Layer 8 of a small transformer language model trained on English Wikipedia (14 layers, counted from 0, width 96). Numbers have three digits each and are written without spaces.
In attention head 1, each number of a token's query is one row of weights dot the token's vector x plus its bias. The head spreads its attention over the tokens so far by the softmax of query dot key.

Query weights of the head. A number n stands for (n - 500) times 0.0013.
q0 (bias -0.013): 334492668422329642180549471329472492656438383359704576364508426689438368566327346513520504736554550496337544355371635253667354496646871448517640460525604644745644587220517434573489690401678785468235448617403446455615570565696437560696471437467572405374414706496324304631309426405589315574
q1 (bias 0.320): 949348468632670690328573574520318603540792609706452448648519480371442317693566533588548537550450416547253377593545545512444716522388598457363348437541604686567400354512388454363473282568618393344155569460560566512513519387351391487788603622289445417629375250456353520462682487607403210660
q2 (bias -0.305): 537347541450609336504454365458371380455565572611481474481578427485569668496430597536682473516335674340504422437528427530661656627480684605320350314469539504674623493553328714580385281279177625541345423640655402369308384607816484484637481626733448284728350504526676423745372382666458421357
q3 (bias 0.189): 482554697316444446401525721566377640439631514579468550563456382345541364643496522594450719467658459489691486590398405431389459886329489222407489550317433573557520373340425538388483752412387676550540616467428582541275285544630508584451401541367481567808514244504566394474660465647269619574
q4 (bias 0.346): 308514654519595452406515492571500542643627452350467515474430793640606582530628424264569638307577592574519482537479530348285588472260496658618477431620584621577704294548405567256524609335399545471434697570633348368691671519379666101355590258379423612467514570471245519346610615413474375526
q5 (bias -0.049): 703549449383569157470481500425563583346419792539599511511413466700539629481315450419507586280704562563473861237681523496484584320687590512531538511665645568465508446645370383478584460414700553742430358600515363549258439534363361680362293596443589369530396474346410620461489548629548585549
q6 (bias 0.119): 347622587555476320535346714261734469636617656373284560267389570462445109683715586564357346469594731403437297475582535627617575347555369426559667433457531452632649556485354379328800500395425272670462398523592366558500507523536592524441488440316680256481559428542446395416476475481553351640
q7 (bias 0.463): 504405548549454500459463397504383722695508612591484600611576336403696605668430666441615488578553567759437397400149512285513612470413431435533602208227388682454605378710271562460431290795674602564676715484601488594156353484453311393404459580471344508625305464552533512525285574442540211713
q8 (bias 0.303): 676427484675593590392360621504525592904652480500601625596473496145602370425045622585440322416694709453487705417504438348686517381454483430635363640397517480581451536549677480721546524535300509431569679701545268492427488578634513474120450632668218524627370508536562608308471351300622606488
q9 (bias -0.084): 376582353626437544551438681613351456464586648531565471253364592554458458533559667447454368378538244443466315650334570518673795449575471508414537340485366622765390511456623490627524614619528089453432828554543560533416472398431440236290356338474367386489469561464515603693660477504684554397
q10 (bias 0.352): 633542368406500478380493440470241500416454338416419431515604522489616358402233242562428526545524569578469631486590489441535409512891593484648459362444398443458337406722405518570594464625453410704496614533677720357496769418527411344466492392424515384663536585507519676785781536485121471594
q11 (bias 0.253): 332614583474405584555567615256408649541592458516351612445626649304544617517667530395500745337433578566374303581426589630704422180384500491940274447398242359417532402244211392554266471469398634583508647345487534585429476593641548584509560513350640467462710884583288759242453477398667371487
q12 (bias 0.155): 610562435354484632512360547360589543362766581602481286413431563600666504358559619706458574639588319508532523628638539523336683583520426434616421420527254489532237515597253452306449348377504521370577541655465751606749411737635657304564626460579613458298418735137496676423401217504492481598
q13 (bias 0.120): 500517865328194322450388527576705333785602270445636474518563545327402671297523441458565478704429828781804531574313666473636541309486428514706523717334550530672442313433413381460735500589604461526376491580434550260514219331575185383784518597518129591611564314382657397546300405482478624568
q14 (bias -0.005): 636577458710548422697543685453527373619618531548512634441740484322674586370619631524557414238272601414472675814398472461246664780719512218620579264563655463480479500383704337578408352611481504615319645395515528563557667340287346394468457254425382625453481519511602418508496525405527307464
q15 (bias -0.068): 449297203545451580520601406617348443567443337621520567512545723683301485374386484538524694582689246492525492596579508568716479646496617611381581304484340631621578508512331393276723684551496385401524509256420257423744450484576454437343423600299701641256651632476658435779414689459384345187
q16 (bias 0.016): 598485552475417560443718606322556525468592764242456472500338467584523461520803471588657265352519421521554398459470402266572393539170536539442590575463446816257591445572521512540500362351622407492440598496460269320597654476415467746877488367611592362540833732369748585546521379512408376267
q17 (bias -0.194): 332489678312541299589641423456340455472595540534433559329410520660611469581512722579586225320508358559471531577594390580436191754257747594261402524399307308341500429673545485524265473844661566401416380464748512561546446540749504470496577637557349202332597424437504423558648534296540488781
q18 (bias 0.081): 659599633512872667434259583292406434620515569715432372459649512415616668500707517398400438338404289470698480500371315439427295461818623569588636659553542738424272476639316558362500460358424263492314418650107479380551469529453576320550537648288407369459449690520447566652533749637439658525
q19 (bias -0.458): 426511485442508588736531368404443387421322549388836685395701543770555595585403539524391423512666536500374429472496430347298571623567519565641380444473383353396401392416445453328482380443291386311788476466568441383681401354440862665595415579539556373603496405432315400480473582737899504461
q20 (bias 0.257): 633469624571326692470404631507493590373325566563372595410548347423535592167376341442511344621479400442508626578390366467718572381489704488383526478552375546492683468518595370379423446496568589769643539758390731777717299548496492484317347404421515518544521401620321429381723627271676445395
q21 (bias -0.333): 445633476554471404532621453436514540375587349793290559547430529472497646608561457364805311384453640295551580614599382249590467473504325636544525500464594347504546693426562449440317645605514383535560598366591438583586405528928526377540421504543393510451558489483325518441511466547451117417
q22 (bias 0.011): 605674463659428645767448308567485474354433725504379599406608492194482468417345424585493616519504438687634489275490722459606473460302459381618568358522553315465772583623496355422367554610525422463452366355585344409734660682598519512546500800530450387552647253708478691442386373523389493417
q23 (bias 0.219): 519369429678443528532576270708643455402432401523346689419541355472671332621334447541430452492572728416685500577247153496210557526672359632410318757737565836529376543552283549460331625471621693406575568321603234370554340520445541399397573455569575461651581516684371737558549526472619369480
q24 (bias 0.306): 432543225374345589578469449756376771588423439289523409398522261304522615402512464399349457480434560378300405507597648345427520429385442352710563583484449374564679591515266426404471557500447632492550697712477603610313530419488327557508759508524504447326567389683660469612868500637757634802
q25 (bias -0.052): 408549411301616621614757481470650511392761220436258604363422249332514561576523596414515473504340461607442504497542580379516515650597489544543416618314589298716451452538372615174653452599617641652463660429489365454662468489350625694554546555592571658474467496526284321699492214358522691336
q26 (bias 0.208): 507504508593527386542706673588580759466489496579440466473717615746489613527361566354452424535421524428547507660344389413568484353465416294200311448446438478358574496504559525428346277319522604766357492595647625596628704207548251508582373587473361533325730681627362301441438561670455677712
q27 (bias -0.142): 632464563223373730491658466432356513412803627416420697474392474572500549552569248562246252595604654974531679410504547611487435587391393654561629388706304850500614492551574484517219483576264322571525414462386360496455594249589655357474315606465429429194500678525633285319696454651504475414
q28 (bias -0.420): 595378300669550236586414541504654537508434476603360340562481340585581664615203479441329651392565378402575464593534603386470242696712475634246381468840404449851474583553592543460431655762342406352637414658597388442671706545667483611554327374492530484589437657880414361323471452463399286529
q29 (bias -0.113): 477455433383406428436257552464579427563655472549453379419407242808678546609367537434729336500365252358463625533682733540609578402386544513598315457348720576409414519285308314385474442403612557504465749333421496625604454361391475404664649599208628659742500540711576364682480730670749587581
q30 (bias -0.048): 485426534377407352630413335375466658593486470571549474412454469350576297469542345410655412380529425516492589510747492371540737528399824258589416681595334670327541400836617579655568456524493542485740339628530457638456522587508386329667542810423567548477693526574165332598415297465523643492
q31 (bias 0.203): 496361401466500552414429617373634489570376338500438328455486248419415504402659568577315500610707488438726609592351609348535626560348511536431617442455778400194412515545420330604633460692431712577239472522829557500137528515586600551489459797538519467389618555507410733535390627432585445440

Each question shows a short text with each token's key, already scaled and adjusted for position as the last token sees it. A number n stands for (n - 500) times 0.0037.

Then comes the last token's vector x. A number n stands for (n - 500) times 0.013.

0 "e": 648300537329605501483274408513422579516260362572607508471684577667678494458430566545566446332371
1 " T": 662160513301508553492086348578368509452340414683539528524675495738759415461648594474636448402348
2 "ur": 644163539295515581455138387551362536390400354603473479580656406645771371506586604563707440478405
3 "n": 628162523282431524448129345497372509380451410660470510599702428772719387515509574504646476480379
4 "pi": 633228522292459567421139366555351470429453470643504453622746352671743352530496537488613492396294
5 "ke": 610247587289459568412155290482328485507337513647523489605759315666706467492516507401644548365285
6 " original": 627267589304472594474133339561338431455226439701563485418766429667704477464534544433598506309363
7 "ly": 633297587267464601485127348522326511416232411617586475436765410686717394516546553492617533394382
x: 382720481598495479372370435508572666252386580645603439412474596525534461570477509509545633371539537507521362350527440269454471424537606540509519358476515535543622566415528435528420526467549598487545551453535518619420660565419447444434531456441540545434531477487499509476362439548592645492
Which two tokens does the last token look at most, in order? 0 "e", 7 "ly"

0 ",": 654300536330612510485269403514418577511246362579610514475683581682676491458431568548565462333369
1 " B": 661177564289546685515079343495359507470321374677567494533691487751686451412623631485633476429374
2 "t": 656194576323468583540165401503308469364362375626545546592730477676676447436639648445676472492465
3 " |": 715242499269516635516155319557384455470292413702608481614734453664716399426547598541673520465487
4 " M": 663239520295545665491167374513438499432380454635590462601673454700746440441662575521648499373346
5 "emb": 616279517336508727510216386584452445370480394653553334610658459701700423445662490541690520305383
6 "er": 552182499349459675451218410530444489323395424589542434517753312676635401457571519533729521358359
7 " of": 621287462376525654480217366595388516383303469652523459447746443739724413400558547568700494390312
x: 334714500465535531505371427484646597323481509593497475486551601519505526530511434522681600416602668631550567319469556269422457523634552449545496436473512468534594532492457504543509570485559512479499594359545532463299560514431394501389420435358422557477491540519534431556464371448545678442
Which token does the last token look at most, and with what share of its attention? 5 "emb", with about 50%

0 "on": 648296540327607500486278407515423588513259355572599507481681577676683495456425576547565448344359
1 "et": 618119503262484620505080311575328554399334369653508533533773423725720401473533525471701515338336
2 " (18": 660231548329452601503220292565426607467249364747562424493613518740707452416409590527623448334367
3 "33": 633242521412433550458204302562353576417287349745461341499720475709698478444530567545638495293411
4 "–1": 619248544344425608460189272503363503464288328757510374434664454703737517399546519486601453313394
5 "88": 598254579357411566457197261479359533465268347765410401469720509657741493411489570511661505276457
6 "4": 629240587374425589477172249546337550482300322783440456486667478684698466427470541517662581273444
7 "),": 595281530337511649488170310571420587421232384736540362489690528764721447478405590490651540331343
x: 268654533578568544392267553539584635225388562613479457498468552588487589577497512576579624475536551463561479389508534330441460492509608460444520312518482531529583553412429478558536577470563616498417562373523566554419547526374356497444463535388522468351512573443593495460472443467579585473
Which two tokens does the last token look at most, in order? 2 " (18", 7 "),"

0 " for": 652299545334616498483286409514422575506254363570612514470685576677675498460436575557559451336363
1 " Be": 632172565298470629477143329517324476480270389662536527525694488716705414413591544491586429449370
2 "au": 593292561353393650364194280444315443481309423628490462477713504658747430502516680608627469424435
3 "mar": 598271558378432588383094290442384418487384415667469533467732405690747394515491644472686508347342
4 "is": 620329493356486580525092311525428449497390399709439547500709394670702269579456583536631592387305
5 " 18": 613304581411451598515134290519417475498250423725541477444597506751690373419404609486577463328357
6 "31": 607214566455487508522172313570325534461345415705546397484722451716711422458451622514619506302366
7 "–1": 584260579342475629472177261497388499524294379725539412436659447725705479409528548451578458314356
x: 327600539525578557368288518511584611216410551602507444420482554591558620581447426542574639417446551533534512458461471338454529478519633464519547256558462506552543543409454497548594515400537594537479581351433499645366620522412387475456456481467537476394576515513555397515413526474590530583
Which two tokens does the last token look at most, in order? 5 " 18", 6 "31"

0 "ut": 646302536331612499494285414514427581507269352568605508473684573672679503451434575546563446334364
1 "en": 635179519308484639489102335502334522368353355625572466475742448724763352507575529541702554413350
2 "ant": 672225507310456661453177294570370501404369336723579497409765397675697310472510557509678536315302
3 " of": 637286487345561607494176320629354508411263410689531497409725497742765398407483558566641539335288
4 " Ca": 606194528358554591470142339544370438443320391546551553464700502776767457540549611573651380375276
5 "er": 530241581374560631459229304505420485310401461527568546490698486734810374567541571550684463421396
6 "n": 627240525371552636454133302544419475369402411581538570491721448784781325565519617558694509425291
7 "ar": 650241541335537673512112296508437449401418373618539528455744381703708290576505629556678579434287
x: 387734605480516489467348501546624639347473529621495513503519579447480498514491439495615537547555637441524492373483523322456475466484573460478499393524476518521624491489572497487362684522448526455425561295635538556362711590399331430529468475386354517398490399531421478568470457545542657628
Which two tokens does the last token look at most, in order? 5 "er", 6 "n"

0 "v": 653293534326606501483268406513430575515264355573605511473678567677673502453433574541566448333376
1 "or": 660129575252480698500110334514426478386348325667521499497710430727757356445441539582750518341347
2 "c": 639277530313465652427151323511486448378376448677555495482661367744767307449516588544690482352305
3 "ed": 610228552260476628471135366590418457355294380667539491452755345741698417464509506440656535338333
4 " in": 679262560283523642506219346608423473439207393674537521444756465739729423410489573609620473349318
5 " 18": 640261601345495606526215305517443443425201398697558473466660519756715418422446609572605465311397
6 "64": 589189558407519497522184329531359508437230398685522427472757486713693406488498631510639532323375
7 " and": 637221556363528592488172346546355493431226436663565477452729467774686356454575601579659527333348
x: 361606537552561503417323502471589660270415601628386420481486595594502538559438477493592626465518619500575449343499466252458513533560552450446530254560520530501609534402466456543512537435542614534533595399476536568440654576454460429434491519408532498378530516526534416503424461425604624450
Which token does the last token look at most, and with what share of its attention? 5 " 18", with about 40%

0 " 18": 650307536333606500488280399516424574515252366583606510483670581678667506450428572553565447331376
1 "01": 617204550352466603531137301573375482412264438736504413580687477690742381445521581535705492279399
2 " –": 668197550334538624491116347562363488427240396766611395454759471637744423469520536503618512356342
3 " 28": 743169577323463606520152292512349487457280460711629436459735469686678403468550659574619442312458
4 " August": 686254617355488610540153273508369415432326395693526494490747460684686411443536656574600492392431
5 " 18": 645285618372434586556218263517418450444274389737526490462670498739664400428496680585638485352430
6 "75": 607260629383455543560195282493366533488269366709498437470728471712683381464527611535650539328385
7 ")": 609265562304522616536226297573443587515273409741586407506690529772698360455449645569661564327356
x: 368608528539574528397301632540649596236438604550458428478427564606523568582529486526605630475506552434559529331473544381468487454455549441486525207562462561555608581410412457550536521468536562537433554309536524588455635544380432500445457550426507472349518589471516488502459411433513596533
To which token does the last token give the most attention? 7 ")"

0 "-": 661300533328608510488262401520432573515247359587596512471669573670683498454444561542566447328379
1 "S": 657121515217503612517070365570455479414324409624551478531673509690769393483576542560638499322332
2 "tan": 645152554339536638491113408557357465373409340657399529606664452690739443518534514517757485356397
3 "ley": 636133602337477637492160329446316481429361368683503492516720421705714435513513567481762531368412
4 " (": 660221508304505625425153321546419623487267352753529382478632520670752464478521572473658496347349
5 "c": 674252570330417643436128400505472459344352387652555427483600426687837400411581484542589429391427
6 ".": 706252616340396608456178316506479495353300283681475451555660410670796445504511466515643494396463
7 " 18": 657220602418416592494155317477469466430270386701488434490606496728768442430464506506636461327474
x: 359607466467576571422388528484665651201387426566443501431532603430518557539478385605565590510489561561529487314476492238442528419535584490577519332563456433473459506483471538557671592492502531481426632408529500529445613609488403463384479560461490560386517479466529526597461597461501570594
To which token does the last token give the most attention? 4 " ("

0 "ay": 647306542321614506488271404513421571518262355570615509487690573680672502455415578551568456336370
1 " (": 676198517299519600455152297540432636419258322745561365516666524704795468481517541520651472313363
2 "$": 707185530303450606472136365573381514438317263757518335590734491651706471512527501472581519260410
3 "3": 722140577264458584489149345550368485479350361760549355583701453638700459489566531500622520279472
4 ".": 716229597301413599457125276500403504432304355709523417586672419641734443478520533459632544327480
5 "30": 663237624353416545438156288494402500484294435731494388562655451686746388450505511466638492256478
6 " with": 653225588359476647422131323560391448478301420656532391525700467633798500454603494483652557252396
7 " Pi": 568168495377486639437117359539375410459370425554562435632609487687794467483575520500625449333353
x: 391661500499550513464317476481588656277389475661478489500536623576508576511429498481612466404511552549528508356473550276376599530402481474459542324554468450471470600459434403492610599548561642463495565433481523574380608611493354498380438408456520456566470538512423526636503493513588651520
To which token does the last token give the most attention? 1 " ("